Layer 5 of a small transformer language model trained on English Wikipedia (16 layers, counted from 0, width 128).
A neuron's activation on a vector x is GELU(weights . x + bias), where the dot is the dot product.

Input weights of the MLP neurons that the questions are about. A number n stands for n times 0.0062.
n11 (bias -0.078): -4 -23 20 27 2 -2 -7 29 -3 -33 -13 -39 -23 16 -18 -19 -24 -24 17 -45 -17 19 27 -15 -8 -22 -25 -56 17 -23 43 -7 -38 -10 -1 -6 -65 -14 46 -50 -9 32 3 58 -17 25 19 -17 -29 -2 -59 -52 -22 -30 10 -45 -37 34 -57 24 57 11 19 -2 -23 15 -2 -24 10 14 49 -49 48 -37 14 1 11 -31 -2 -5 -31 -7 19 8 -6 -27 -20 23 -22 19 19 1 2 -9 82 20 7 37 12 11 17 -26 -11 72 -6 -53 8 -5 42 45 -14 25 32 2 42 -23 17 -18 -24 -3 38 34 49 -6 -8 1 -8 -22
n27 (bias -0.042): 18 -11 -8 -16 17 -5 -6 -15 -13 -15 -37 -38 46 8 31 16 -19 38 -13 17 -29 -18 14 -39 5 -1 -13 -52 50 -4 3 32 -13 -17 10 -10 4 17 -12 -13 -30 11 -8 43 19 -5 -32 20 11 17 18 41 25 10 -37 -25 22 -3 -10 32 -40 -23 20 46 21 -3 18 -12 7 24 17 -8 -23 -7 71 12 18 39 -14 8 8 -35 -16 -10 38 -32 -19 13 -40 -12 22 -48 -49 24 -25 -16 -24 -45 -11 9 -4 17 -7 31 6 -29 48 6 -31 6 18 -2 28 33 1 6 -21 40 -19 -21 -42 33 -9 6 -36 -16 -12 23
n44 (bias -0.133): -7 23 -3 7 14 26 -13 6 3 -13 6 24 -13 14 -45 10 8 22 23 17 -18 -18 24 -19 5 38 -20 -3 -12 16 10 8 -25 4 12 -25 -3 11 -4 18 26 15 -33 14 16 -26 14 31 -10 15 -14 10 6 21 34 3 29 -11 -31 1 -7 -27 1 -13 -29 10 18 -11 39 30 33 29 8 -29 -15 -45 -1 6 20 -55 6 27 30 -16 -12 -8 0 -26 4 8 42 37 1 27 -27 6 12 -48 -23 1 10 60 -9 -37 -17 -11 -20 -21 7 -14 10 1 -16 -2 -33 -43 -43 12 -5 14 -16 -2 -44 -3 -14 -37 39 -7
n48 (bias -0.134): 26 34 -15 -54 46 -22 -1 18 -30 0 -7 44 -47 20 18 -64 -6 -11 5 -19 -20 9 22 2 30 4 -13 -22 34 12 15 4 -43 -42 10 55 11 6 -38 3 -16 32 -35 13 -7 -36 0 49 -7 9 21 -4 -50 -25 -4 -13 26 5 30 -2 -7 -66 20 -12 33 -31 -31 44 -39 12 16 12 -2 22 -10 25 6 2 -1 14 -13 -6 23 -19 -38 -9 -15 -29 25 11 19 -8 -29 39 24 32 21 -29 21 -8 -4 14 11 42 5 15 -2 25 -8 30 -3 -4 6 -34 24 -39 31 24 1 -15 42 -38 -15 -7 -32 41 -46 -16
n54 (bias -0.082): -32 -22 -25 -7 25 12 -5 22 12 -30 33 -36 -26 18 -4 12 -32 -1 5 -19 -4 28 2 -45 -2 5 11 17 -5 8 -34 4 25 -12 -31 25 0 11 -39 -22 -11 59 10 -82 38 -1 8 1 -25 -21 -9 -4 -25 8 -23 25 -13 19 -13 -6 -28 6 4 13 -14 1 -20 2 8 -66 -18 -10 -17 -12 -2 -14 -15 -14 -28 40 2 -4 53 31 -13 8 -17 38 28 19 15 50 28 -27 11 18 -38 38 -38 -15 -42 1 -26 60 15 -24 -42 44 12 53 22 -36 29 -3 46 23 35 23 -30 -55 21 50 4 -18 8 38 14 -37
n64 (bias -0.046): -5 48 -9 -27 -22 -6 -22 -13 6 26 23 -24 14 -18 1 -22 17 -30 -37 -38 8 7 20 -22 -26 35 27 -5 -28 -17 -34 22 -8 -8 -15 -58 -1 -36 -23 23 47 -4 -45 1 19 -47 52 38 -48 42 3 7 -25 11 41 -23 5 -19 -62 16 -31 51 -26 -13 -13 33 -15 22 6 11 -6 -16 47 -9 26 -80 17 -28 -24 16 1 -36 3 36 0 -59 -14 60 -17 -24 21 -7 4 9 52 18 -8 -9 9 -19 -8 12 -5 -21 -39 48 17 -10 -10 10 68 -20 4 17 65 50 0 10 0 -37 58 -31 41 13 -35 -9 -30 -2
n137 (bias -0.112): 22 -18 21 -9 26 3 -12 -17 -13 -4 -11 -6 8 -38 -8 -9 7 -2 -10 33 4 54 9 22 -13 31 5 -1 29 -18 4 8 17 6 -17 -9 -13 -32 17 -8 -15 -3 12 6 32 12 8 28 -15 -1 -16 -6 -2 9 -10 -20 14 -2 -10 -45 1 43 7 -38 -42 -6 2 -23 -20 8 -56 14 17 1 -1 -26 6 -8 58 10 12 -13 -54 8 2 6 14 1 -18 -6 10 5 2 -17 -32 -11 -30 32 32 -10 -2 3 26 -12 -22 -22 29 19 13 44 -7 27 -15 18 1 -13 -10 -30 -1 -1 -2 -10 -26 -3 26 16 12 18
n157 (bias -0.124): 14 58 -4 11 15 6 9 79 -19 12 -63 20 21 37 4 5 28 45 24 -29 -15 -25 33 -6 -13 -32 31 5 2 -13 -1 23 -16 -13 -13 -26 18 -29 -49 -7 -54 44 -23 54 14 -20 28 21 -21 -57 -21 -9 11 47 37 0 22 -14 12 -1 5 18 10 -5 9 -6 37 -10 -5 37 15 -11 -24 -2 -14 2 2 -26 29 13 42 14 -3 -69 6 -11 -8 -42 -2 -74 -3 -34 -5 -29 -12 -56 -10 14 -31 0 14 -2 -8 -35 -12 -41 7 -17 6 13 -21 -6 -13 -14 32 27 28 2 2 -63 37 -23 -2 -5 -23 26 19 -1
n188 (bias -0.080): 4 32 -30 22 22 8 -33 33 -30 37 74 -2 -27 43 2 7 32 2 -37 -46 -17 -38 20 -3 30 -12 -25 -66 -9 52 18 33 -62 6 9 47 18 22 8 -14 -22 0 -36 35 -22 -21 -37 18 -47 30 -5 -8 -19 8 20 -13 53 1 4 -40 -39 -20 -62 -12 43 50 5 -27 39 -10 0 0 0 3 -24 9 15 -20 -14 -16 37 -1 -1 16 8 25 -10 -37 43 9 14 -38 -10 2 3 -16 -9 11 21 65 11 3 9 -5 -28 43 -17 56 11 41 -31 -15 21 -13 -7 12 19 -11 -20 7 -30 -20 66 -24 -18 -49 -34 -7
n215 (bias -0.069): -12 -27 -6 31 12 -9 -23 37 -6 -3 -28 7 0 -10 6 24 -2 -14 16 16 -13 17 7 18 1 -12 2 9 32 -28 22 -18 22 12 11 -16 -27 -1 -41 21 -42 -8 -26 0 34 -31 51 -4 11 -3 -4 28 -27 -30 -41 3 -25 -28 1 39 17 2 34 45 -21 56 34 -40 -26 -3 34 -6 -4 -25 27 1 -25 -28 20 31 -6 42 13 -28 9 -27 6 -21 5 -12 -15 23 34 -7 6 15 -14 -41 50 -26 -16 25 11 -87 -1 8 -5 9 13 30 -7 7 -8 7 -20 -43 10 -55 -23 -2 14 5 -7 -33 10 8 36 -5
n242 (bias -0.154): 46 11 5 -2 -37 -5 22 3 27 7 -41 0 -1 20 45 66 20 8 -38 25 -17 -2 20 -23 -10 11 11 -38 -11 4 1 37 -60 17 -21 43 4 -14 28 -12 -24 -21 -2 1 -23 14 -15 -9 -4 -28 4 42 22 28 -31 -11 -22 14 -32 -18 15 4 -36 12 -13 35 40 -4 11 48 53 22 33 -73 -17 -2 21 49 -18 -11 24 -9 -38 -9 -41 15 -5 -20 3 -43 -4 -21 -18 -1 67 -23 4 29 -35 -15 22 29 22 -49 -12 24 17 -1 3 2 -31 -2 -19 2 -51 -15 -1 -14 -8 32 -29 10 -13 18 10 -14 -4 -15
n250 (bias -0.067): 1 20 35 -23 4 12 31 28 -43 -37 18 -2 49 29 -17 4 -41 6 15 -41 -38 12 -15 12 10 16 -23 1 36 27 1 7 -1 27 -36 50 -24 -13 29 2 3 13 -27 72 7 -1 9 7 22 44 29 -15 -34 14 -24 -35 9 12 3 -53 -17 -34 -8 -2 17 28 7 -25 -21 -12 38 10 10 -20 -28 -30 15 1 -19 -14 -25 -49 -18 -19 18 -4 3 -31 -49 -41 8 -12 -9 12 50 6 1 -21 -53 -15 21 7 41 20 -3 21 7 19 44 17 -5 10 10 -6 -24 -5 -12 -7 21 -42 47 -18 19 -29 8 -7 9 0
n275 (bias -0.026): -24 -35 0 3 15 27 4 -2 -33 62 28 45 21 -1 61 32 -20 -42 24 -8 -45 10 14 19 26 -10 -11 -3 50 -1 -30 -45 -26 21 -17 11 35 -22 -55 10 12 47 -23 -28 1 0 55 46 2 5 38 -24 -5 6 -1 26 -27 1 -15 25 15 -37 10 -34 -4 12 -10 -1 30 -23 6 38 27 -20 23 9 32 -54 -76 1 -21 30 -50 30 -21 29 -29 8 24 16 40 68 -17 -23 -22 6 15 -4 -8 19 -55 13 9 28 -12 2 -36 -15 -10 -22 -9 -28 -65 35 -25 -50 -19 2 -14 23 15 -43 0 -13 -14 -21 29 1
n293 (bias -0.117): -3 -10 -22 -8 27 11 -4 -3 -19 -40 -17 -25 -6 -8 -4 -16 -19 0 10 -47 5 18 38 5 3 -19 -48 -5 19 3 0 -22 -35 12 -3 26 -1 10 -43 24 3 -12 9 -44 -28 21 11 10 -14 -13 32 28 12 1 -6 -32 11 13 -21 6 0 -31 9 3 13 34 -17 5 -17 -33 28 47 -14 38 53 -10 -9 -25 34 -2 0 14 -8 4 1 56 -23 13 29 -2 10 1 3 18 -34 7 16 -22 -20 10 -22 0 24 28 -32 40 -19 -22 -30 -42 -19 -16 7 20 14 12 14 34 -27 -10 26 18 31 -16 8 30 25 -43
n302 (bias -0.061): -69 4 17 38 -8 22 6 19 43 -20 -14 40 -23 -19 34 -13 5 -40 -34 56 28 22 -11 -36 13 -30 -26 40 -23 28 -54 26 -32 -20 -7 18 -57 11 -15 30 -54 -22 -4 -12 30 23 -26 4 -21 25 1 21 7 15 -21 14 37 -8 -3 19 14 9 24 26 15 -37 11 3 -15 24 2 -16 15 49 7 -22 -37 9 1 -21 -8 7 17 10 -71 -19 40 16 2 2 -53 15 20 26 -9 48 -9 0 21 -24 -20 50 -26 2 -60 18 28 0 46 -24 29 23 8 -37 -19 -33 12 -14 36 13 5 48 27 -15 -44 -10 -40 -20
n357 (bias -0.000): 18 14 15 -10 -30 36 -37 6 -16 -3 26 13 0 -12 34 -4 39 -4 2 12 -14 -2 25 -14 -9 24 16 -80 2 29 -9 -30 5 33 58 14 -14 21 -1 22 -12 -45 -26 27 -57 15 -41 -8 5 -10 9 -19 9 3 -29 20 58 5 -20 -41 7 19 -9 -17 42 -22 -25 -2 38 16 28 18 2 17 21 -5 -13 11 20 8 2 -6 -19 -66 3 -49 -4 15 -3 -11 20 -80 35 21 -57 -23 21 -5 -53 -10 6 -8 7 -10 50 18 -2 -7 -21 -5 -25 -18 -2 1 0 -65 4 49 27 -1 50 28 14 29 -13 12 -6 0
n359 (bias -0.122): -27 35 -6 -60 49 -43 12 -25 13 -5 51 14 10 -10 13 -39 -73 -44 3 18 -22 16 18 23 16 -34 -7 -44 21 -28 -4 8 -22 -27 -22 22 -1 -1 -21 50 11 -8 3 24 -27 -23 12 -1 -10 17 6 -29 24 17 -19 11 -50 13 -6 -10 15 5 -16 4 -9 12 21 -43 32 -21 64 60 -12 -18 2 14 -27 -11 -34 -6 -28 47 -33 -10 18 26 12 18 -6 2 64 28 -55 -3 16 16 72 7 4 18 -33 -26 18 40 -33 -22 5 22 29 33 14 -32 -11 19 -5 -13 -8 -64 -4 26 14 -4 6 17 14 9 -1 -5
n395 (bias 0.013): 17 -16 -35 38 -5 -11 -18 -4 -47 21 -20 -30 44 29 -21 -1 10 -10 -52 -16 11 26 76 13 -4 -11 26 -62 -21 -43 8 -24 8 -54 -32 36 -7 -5 -41 8 21 14 3 24 41 -52 38 -25 -5 -15 9 -18 -18 -11 -17 20 -41 8 3 6 25 24 -23 -15 0 -17 25 9 13 -29 9 9 59 34 10 -4 -7 -24 2 3 47 -28 -7 -7 -8 44 -22 6 -22 27 47 14 -37 -6 13 6 26 13 -5 -24 8 -9 14 -6 35 37 12 11 19 -37 -21 -6 -11 -6 -16 -1 -15 43 -18 32 16 -12 19 -40 18 1 -11 1
n425 (bias 0.009): -8 -9 -20 -11 -6 14 14 3 -49 -17 5 39 -10 12 -13 9 -45 45 21 -43 -17 12 1 11 -37 12 -18 -29 30 5 26 -10 8 19 15 10 -50 19 -18 -16 22 6 5 -29 -46 -3 19 39 4 15 -19 2 5 -62 20 -4 11 8 -20 17 -85 29 -4 -19 -2 -3 14 -30 -29 -22 22 -9 10 13 33 3 -4 9 11 1 12 -20 -61 -3 31 -22 -21 -33 -10 -20 32 -21 -13 -51 -11 -33 41 21 5 20 13 -11 -28 23 20 7 3 -16 16 44 56 -3 21 12 -8 47 -1 -5 7 36 13 69 2 -21 -2 7 -46 17
n431 (bias -0.034): -41 -50 -7 3 19 -34 22 26 -2 -9 8 6 5 -54 14 -22 -6 -15 -6 -16 5 6 -14 7 -19 68 -21 8 12 -27 12 -9 -26 -8 8 -32 2 -34 25 10 15 -13 -8 35 16 3 22 26 -40 -17 18 -41 -26 -37 -2 -29 42 -6 -23 2 -26 -7 -33 26 54 11 -21 -10 4 -23 30 27 -16 -5 62 13 26 4 -54 4 -16 -20 -18 42 -7 -34 3 -15 5 -1 44 31 -16 14 -13 52 -10 30 29 -11 -14 19 9 3 22 40 -13 14 -20 -7 -28 12 17 -2 0 73 33 -41 9 -33 -47 -18 7 32 22 -26 2 24
n459 (bias -0.116): -3 81 -24 40 21 12 31 -10 2 6 12 -32 20 52 35 27 -7 -31 -37 -7 -41 -17 -6 -6 36 -31 -38 25 32 -9 -48 1 8 -3 -59 -13 4 -11 42 53 16 -29 5 -14 -15 -51 -49 15 44 29 24 -54 -35 -11 -15 53 45 6 11 25 61 46 -77 37 0 14 -1 -16 -13 -1 -16 -17 7 -10 0 -56 -20 -41 49 -3 43 94 63 -87 -88 -7 -14 18 -9 -8 42 -30 -66 9 -10 23 37 -50 -39 -26 4 7 21 -61 -46 3 11 -31 -24 -10 56 3 -3 46 32 -10 -7 78 -3 42 -16 10 -6 15 -39 3 -34 -21
n483 (bias -0.095): -30 25 -31 -19 -6 -21 -19 -36 -2 -1 -22 -7 24 10 4 -4 40 -25 -68 6 -1 21 8 6 31 5 57 -37 -17 5 5 4 -32 5 -18 6 -4 -23 -59 14 -36 -11 -23 -11 10 -11 59 2 44 31 -31 -2 5 23 -36 27 5 50 -4 35 -26 41 14 24 -34 45 -35 12 -6 5 11 4 6 -36 -36 26 -8 -3 46 -38 40 26 -38 -10 -13 -16 16 -2 11 2 25 23 -38 -50 21 23 37 38 -11 -1 -10 -11 -6 -71 17 -16 30 13 -40 37 30 -5 -46 17 -55 6 9 -21 30 34 15 -39 14 -23 27 -2 -16 -8
n511 (bias -0.054): -28 -8 28 3 -7 -19 -19 -33 10 -29 -5 -11 11 -12 9 21 46 -25 11 -1 16 -15 3 4 -33 4 -7 20 23 -32 23 27 2 8 2 -30 -7 -3 -2 27 33 -27 -10 -4 6 6 15 -13 32 -29 2 0 -33 29 -12 30 11 -2 -14 -49 -11 -15 8 -29 -19 6 -8 17 -5 26 46 -23 4 30 -3 30 -12 -11 41 42 1 -19 -13 -15 7 -8 24 -17 -51 14 30 -7 34 -16 -12 0 24 -40 -20 -21 25 17 14 -10 23 -1 -22 -13 6 21 33 22 -24 -9 7 -18 -1 -29 3 15 5 19 9 -26 7 -5 1 -19

Each question shows a token from some text and the vector x that enters the MLP there. A number n stands for n times 0.059.

"c": -3 10 0 -9 22 2 -9 -14 44 37 12 -7 -11 11 -1 10 4 6 -24 -1 16 21 -7 -49 -14 3 20 36 36 28 24 13 -1 -34 21 -31 -23 3 6 13 9 -6 -17 -49 -37 32 -6 -16 5 34 -8 -15 38 31 -8 8 -12 2 48 -12 5 25 10 -11 12 18 9 -2 0 -21 9 8 -7 -21 -16 2 2 5 48 0 0 -26 -24 -42 20 -4 11 -25 -7 -4 -51 47 -22 21 7 -17 -33 -58 11 10 6 -12 -10 28 33 7 -33 -38 -11 -10 -34 15 25 -37 -6 5 -31 4 1 29 4 -10 2 17 5 -15 10 23
The most active neuron and its activation: n511, at about 0.91

"including ": 10 27 13 -21 22 0 2 -16 34 38 -16 -2 -10 0 -5 9 13 1 7 -23 15 26 1 -25 -6 3 -4 21 -2 6 5 2 7 -37 2 -12 -27 -41 31 3 18 20 -19 -48 -11 22 2 -5 -3 22 10 3 -3 45 5 -7 -12 -7 30 16 11 31 -9 -5 11 29 -17 2 -3 6 12 -7 8 -18 42 6 6 10 24 20 -2 -32 -26 -34 16 -6 4 13 31 -2 -45 19 -20 22 -16 -1 -7 -43 30 -16 -3 -26 6 41 26 16 -21 -48 -12 -5 -46 2 18 -37 -5 -10 -5 -14 18 35 -3 -42 0 14 17 -19 4 19
Which neuron lights up most? n64

"was ": 14 15 4 -3 16 9 12 -18 12 40 6 17 1 19 2 -15 10 -3 -11 -35 1 13 1 -15 -7 -9 6 21 -7 15 14 4 10 -42 16 -35 -18 -23 29 -10 24 11 -25 -46 -6 4 -19 -23 -5 42 12 7 15 26 -5 -33 -10 -14 34 6 15 52 11 -2 17 28 -20 -6 7 -1 7 5 18 -13 24 22 -19 10 12 -10 -2 -30 -15 -45 20 -6 10 -22 8 8 -39 28 -22 -8 -18 -29 -14 -47 15 17 -2 -8 -12 27 24 32 -22 -30 -2 1 -41 7 -6 -46 5 -2 -28 -12 7 47 8 -32 5 40 27 7 4 26
Which neuron lights up most? n357

"ro": -3 29 -8 9 -7 -6 -26 -4 19 48 -8 14 -26 11 -8 -1 7 20 -9 -23 7 23 4 -45 -6 20 15 27 11 -5 14 -9 -18 -38 -6 -15 -10 -11 31 -16 21 18 -19 -39 2 11 6 -7 17 17 4 38 24 33 3 -45 -40 2 39 17 12 23 15 -10 -7 17 -4 -26 -4 -11 7 25 19 -4 8 -23 -10 -8 6 -2 12 -28 -6 -23 21 -19 5 -17 13 13 -29 35 -26 17 -15 -2 -27 -60 19 9 31 -42 -9 35 28 1 -16 -18 -21 26 -41 -13 7 -42 6 21 -40 9 14 27 13 9 -26 -1 19 -21 -14 52
Which neuron lights up most? n44

"m": -4 18 -20 12 13 5 -7 -14 31 37 -7 -17 -12 -5 14 7 18 -5 2 -12 20 29 -34 -32 -2 -5 24 21 25 16 27 -5 16 -35 38 13 -27 -4 -7 9 7 -10 2 -40 -24 26 11 -38 0 19 5 -3 22 32 -3 2 -37 -9 61 -5 -12 29 11 -14 11 27 -2 -4 9 9 5 20 -10 -12 0 -24 -16 -3 14 7 11 -31 -23 -32 -10 -2 11 -8 21 -9 -57 59 -38 7 -6 -12 1 -51 12 10 6 -13 -1 30 36 8 -26 -41 -7 15 -44 -9 13 -16 2 -21 -3 1 -3 39 -2 -16 1 33 5 -10 16 24
Which neuron lights up most? n215

"record": 6 27 -6 12 9 15 -8 -11 19 49 -26 -19 8 -2 -2 16 5 26 -1 -9 29 26 3 -33 11 -3 -3 59 -8 13 20 15 30 -26 33 -41 -9 10 11 14 20 11 -14 -29 -27 15 -5 -7 -15 23 -7 -17 17 -12 -3 14 -37 -23 31 -18 16 30 8 -8 21 4 9 -2 -18 10 26 3 -1 -17 14 -1 -13 0 15 -28 0 -38 -37 -32 14 9 4 -8 11 -20 -26 22 -24 35 5 -22 -13 -60 20 28 18 -34 15 31 17 6 -36 -35 -35 -9 -35 -5 -8 -83 14 -6 -23 -17 22 15 12 -1 -17 42 7 -3 36 20
Which neuron lights up most? n157

"ays ": 11 13 3 -2 23 12 -14 3 22 39 -23 -23 -21 -4 6 -17 6 21 19 -37 -3 12 -19 -19 4 11 -8 18 8 16 17 10 26 -39 28 -21 -19 1 27 -15 11 6 -44 -40 13 19 -6 -25 2 25 9 -21 3 25 6 -41 -33 19 40 9 22 35 10 13 -21 44 16 -4 3 7 -4 6 -5 -23 27 2 -18 13 14 -3 3 -35 -36 -35 13 -7 12 -9 -9 7 -45 25 -3 1 -10 16 -6 -36 17 21 -7 -17 19 22 13 23 -38 -35 -3 -6 -43 15 22 -28 -10 -4 -28 2 20 42 5 -30 7 38 -16 -20 7 33
Which two neurons fire most, strongest first? n215, n11

"L": 3 24 16 -12 0 -17 -33 -2 29 37 17 7 -3 0 0 11 -1 -8 -1 -17 16 28 -20 -54 1 4 3 31 4 18 26 -4 41 -44 26 -20 -18 5 22 -9 -11 5 -19 -47 -12 3 -15 -8 20 15 13 -6 11 29 12 -7 -27 11 37 35 -18 28 13 16 -7 28 -20 -11 11 -21 18 44 24 -38 0 7 -22 5 20 6 -3 -37 -15 -54 33 -7 -3 -11 11 -1 -36 25 -11 17 -10 -9 -21 -49 10 -9 10 -22 8 28 23 -2 -17 -28 -12 20 -35 20 12 -36 -26 -13 -21 2 19 13 10 -6 5 21 9 -13 5 33
The most active neuron and its activation: n215, at about 1.3

"t": 0 8 -31 -4 10 -4 7 -7 -8 39 5 -27 -17 16 -1 2 -1 5 5 -25 -5 35 1 -36 7 3 27 21 19 31 20 -2 -20 -31 19 -12 -28 -1 32 1 23 -5 -23 -35 -37 26 -9 4 -10 11 -1 17 13 15 10 -10 -17 -12 49 4 -9 20 20 4 10 31 7 -10 2 -17 21 19 3 -8 -14 -14 1 9 30 1 0 -30 -22 -39 15 -19 6 -14 10 3 -37 45 -14 17 -11 6 -55 -61 27 46 21 -25 -16 37 12 6 -42 -29 -18 3 -45 -1 0 -50 -4 45 7 0 8 13 12 -10 0 33 16 -21 0 31
The most active neuron and its activation: n188, at about 2.4

"out ": -9 18 -30 22 7 2 -16 4 5 38 -4 -14 -29 5 3 -3 9 10 13 -34 12 43 -14 -15 -9 7 7 25 28 20 5 3 6 -34 17 -12 -14 -5 36 -24 6 19 -33 -31 -16 23 -7 -8 -8 3 1 -9 2 29 -6 -29 -25 -22 53 18 3 27 -3 9 12 49 5 3 8 -9 7 10 -5 -14 26 6 -5 5 16 -8 37 -51 -25 -36 11 -23 36 1 18 5 -30 27 -12 12 -12 1 -29 -41 11 22 -19 -16 -8 34 17 18 -16 -37 -11 1 -43 20 15 -45 -11 -1 -31 6 23 47 11 -26 -13 21 -10 -17 -3 18
Which two neurons fire most, strongest first? n188, n431

"y": -1 21 10 0 14 10 17 -11 -27 43 -14 -13 -20 24 -10 3 9 15 -8 -10 14 40 -1 -38 31 6 14 18 25 29 21 3 3 -33 22 8 -27 -12 21 -26 -13 14 -9 -29 1 36 -18 9 8 31 -18 30 15 0 8 -26 -20 0 53 -9 6 28 18 7 13 26 4 1 12 -1 10 6 -14 -28 -21 -1 -22 0 18 -7 19 -23 -19 -47 18 -21 -1 0 15 0 -40 13 -14 23 -24 -14 -27 -57 12 -9 11 -38 10 45 14 -2 -15 -25 -13 3 -42 -4 -10 -60 -3 13 -31 -3 -3 27 16 -11 -22 45 15 -36 24 32
The most active neuron and its activation: n27, at about 1.3

"centur": -23 33 15 4 8 28 -37 -11 12 36 -28 3 -9 3 19 11 13 15 10 -11 18 46 -10 -11 6 -6 17 12 14 25 8 16 15 -36 4 -13 -11 16 0 -7 11 -5 -26 -32 -5 23 -12 1 30 35 -9 14 -5 24 -4 -40 -32 -1 37 -23 6 32 -11 10 -11 10 1 -6 -10 -15 25 24 0 -18 -10 -1 -26 -3 13 -11 -1 -44 -13 -46 8 -10 26 -2 3 -11 -56 25 -23 5 24 -18 -17 -63 13 -11 -2 -33 6 39 50 0 -5 -30 -12 -14 -30 -3 4 -41 6 23 -41 -16 20 15 18 -22 -13 70 12 -13 12 63
Which neuron lights up most? n250

"part ": 11 21 14 -13 21 9 -17 -16 25 38 -29 -23 -11 -7 3 -12 15 4 -11 -47 5 1 17 -20 -6 -13 14 20 -2 26 19 16 -10 -28 -9 -28 -16 6 16 -12 18 20 -8 -37 -18 29 -9 -32 26 31 8 6 27 42 -3 15 -24 -25 43 13 2 30 -14 23 1 34 -2 -10 1 26 17 10 16 -10 18 29 -20 1 14 -30 20 -47 -12 -31 8 -30 25 11 -1 -4 -32 30 -28 3 0 -8 -5 -57 10 12 -10 -38 -2 22 30 16 0 -30 -2 -1 -37 22 4 -45 -3 -11 -27 -4 23 32 12 -25 -1 49 -1 -23 4 27
Which neuron lights up most? n483

"ent ": 0 4 -1 2 9 -2 -2 -14 22 42 4 -7 -23 -2 -3 -9 7 12 23 -49 -7 28 4 -23 -13 7 3 13 3 15 27 12 -11 -44 14 -2 -29 15 47 0 11 -6 -16 -37 2 46 -15 -13 13 7 4 16 12 -3 -13 -12 -31 -13 50 29 -10 37 -11 -6 2 29 5 7 17 20 10 11 -11 -6 31 15 6 6 9 -3 15 -50 -19 -34 13 -22 33 4 -6 20 -27 28 -1 8 -34 4 -22 -34 13 15 -14 -38 -4 23 16 20 -14 -29 -30 -9 -44 10 20 -28 -4 13 -29 5 4 30 6 -26 4 28 -4 -6 5 28
Which three neurons fire most, strongest first? n27, n431, n357

"to ": -7 26 -22 -4 17 -10 -9 -6 -3 41 -17 3 -36 12 5 5 16 1 25 -27 -17 14 2 -24 -3 4 1 36 34 11 -4 -10 -14 -35 3 -23 -18 -15 30 3 -5 17 -28 -47 -21 -9 -15 -10 -3 17 11 6 41 39 -5 2 -14 -3 33 16 15 36 -10 -7 27 21 5 2 -2 11 17 10 7 -24 8 9 3 0 9 7 18 -37 -19 -31 21 -15 5 -7 15 -1 -36 29 -19 11 -11 -6 -4 -46 18 20 7 -15 12 24 16 41 -18 -35 -23 3 -39 18 20 -33 -11 -37 -35 5 23 32 12 -36 -5 29 31 -7 -2 33
Which two neurons fire most, strongest first? n275, n48

"along ": 12 15 -7 -6 4 -5 -9 -15 14 47 -13 10 -10 15 -13 -4 12 8 11 -33 17 38 10 -34 -9 3 6 39 19 11 -5 1 5 -25 -4 -25 -10 -9 16 -3 4 6 -22 -33 -14 15 0 -24 9 36 9 -2 11 34 -13 -23 -31 -35 24 11 22 24 -10 4 9 33 -21 3 -2 -7 10 -20 15 -15 29 9 15 3 29 -11 32 -42 -44 -23 10 -9 19 -2 35 -1 -35 17 -2 17 -9 -2 -11 -47 18 14 -6 -8 -1 19 24 22 -12 -55 -14 -20 -40 12 14 -48 17 -7 -42 -5 28 42 13 -30 -18 53 1 -6 3 30
The most active neuron and its activation: n64, at about 1.1

"the ": -8 19 -1 13 16 11 0 -13 34 39 13 -15 3 13 -11 7 -9 4 14 -47 -14 24 12 -22 1 6 10 27 12 17 13 19 11 -56 -3 0 -23 16 42 1 5 5 -33 -44 -5 28 -12 -13 -4 31 9 9 19 33 -9 13 -10 14 24 15 11 36 16 -3 9 34 13 -1 -12 -2 14 7 2 -21 4 5 -10 -11 6 1 24 -29 -23 -52 11 -10 -9 -8 21 -7 -32 20 -22 11 13 -18 -31 -51 6 -18 -8 -23 10 18 -11 12 -24 -21 -12 4 -33 3 19 -32 -2 -11 -25 20 35 37 1 -44 -8 35 22 -11 -26 13
Which three neurons fire most, strongest first? n459, n242, n250

"W": 25 15 1 -3 -10 -11 -17 2 18 29 7 -5 1 1 -5 11 -9 -4 -24 -33 9 27 -5 -58 5 -3 -2 23 20 16 31 -4 50 -31 18 -30 -19 14 2 -21 -9 -2 -20 -38 -18 8 -6 -5 25 13 8 12 -5 33 16 -2 -23 7 40 12 0 32 5 15 5 37 -1 -25 11 -25 21 32 4 -30 5 -1 -8 3 6 4 17 -41 -16 -52 14 -1 0 8 30 16 -38 28 -4 19 -14 -19 -17 -59 9 11 12 -20 -9 40 24 5 -20 -27 -15 29 -42 29 -1 -45 -14 -10 -34 0 27 11 1 -18 -2 24 16 7 -1 32
Which two neurons fire most, strongest first? n215, n357

"in ": 0 33 -5 -6 10 3 -14 -24 27 46 -11 -4 -9 16 -5 19 7 -10 10 -39 15 18 9 -22 -2 10 3 28 24 16 -3 -1 8 -34 6 -24 -17 -13 17 -5 4 2 -25 -43 -18 22 -5 -26 13 27 -6 -15 28 19 -12 -14 -19 -13 30 0 3 31 0 -7 11 37 -13 8 10 9 17 12 -15 -26 13 6 14 5 10 -5 12 -31 -31 -35 9 -18 2 -18 33 3 -21 30 -18 -2 -20 7 -9 -46 21 7 6 -8 10 29 18 2 -17 -36 -5 3 -41 13 16 -33 -11 -13 -26 8 28 45 9 -48 9 41 27 -20 19 45
Which three neurons fire most, strongest first? n275, n483, n44

"used ": 6 16 2 -13 10 4 12 -25 57 29 -32 -16 -15 11 -5 3 21 -2 5 -25 4 17 5 -14 -12 11 28 29 -4 21 11 -8 20 -36 15 -21 -29 -17 27 -21 8 8 -23 -39 -9 23 17 -14 -7 4 5 3 -5 39 -5 17 -22 -16 43 13 5 40 3 -7 19 20 -8 10 -10 29 19 8 7 -3 31 15 -17 14 1 -17 13 -38 -17 -43 13 1 0 20 1 13 -66 18 -39 25 -2 -12 -29 -46 15 -2 0 -21 -12 31 31 26 -10 -42 -3 11 -42 5 19 -26 1 11 -22 -4 26 39 -8 -35 11 1 0 8 -24 15
Which neuron lights up most? n242

"p": 15 1 -4 13 5 19 -3 -33 12 47 1 -19 1 13 -5 -17 15 20 6 -28 15 32 -9 -23 -10 -15 25 25 9 29 23 7 14 -23 29 8 -18 26 25 -3 16 17 -11 -36 -45 28 -24 1 2 17 -12 6 28 14 1 -21 -5 -14 51 -17 -6 24 15 14 10 23 1 -16 -11 -22 12 7 -11 -6 -3 -4 -5 -4 23 -7 1 -23 -18 -25 7 -13 6 -13 36 -7 -41 39 -32 32 10 -7 -55 -71 -5 38 11 -37 -6 20 29 20 -37 -34 -16 13 -40 -6 6 -26 13 22 -50 -11 0 21 7 -10 7 29 -2 -22 -3 26
Which neuron lights up most? n188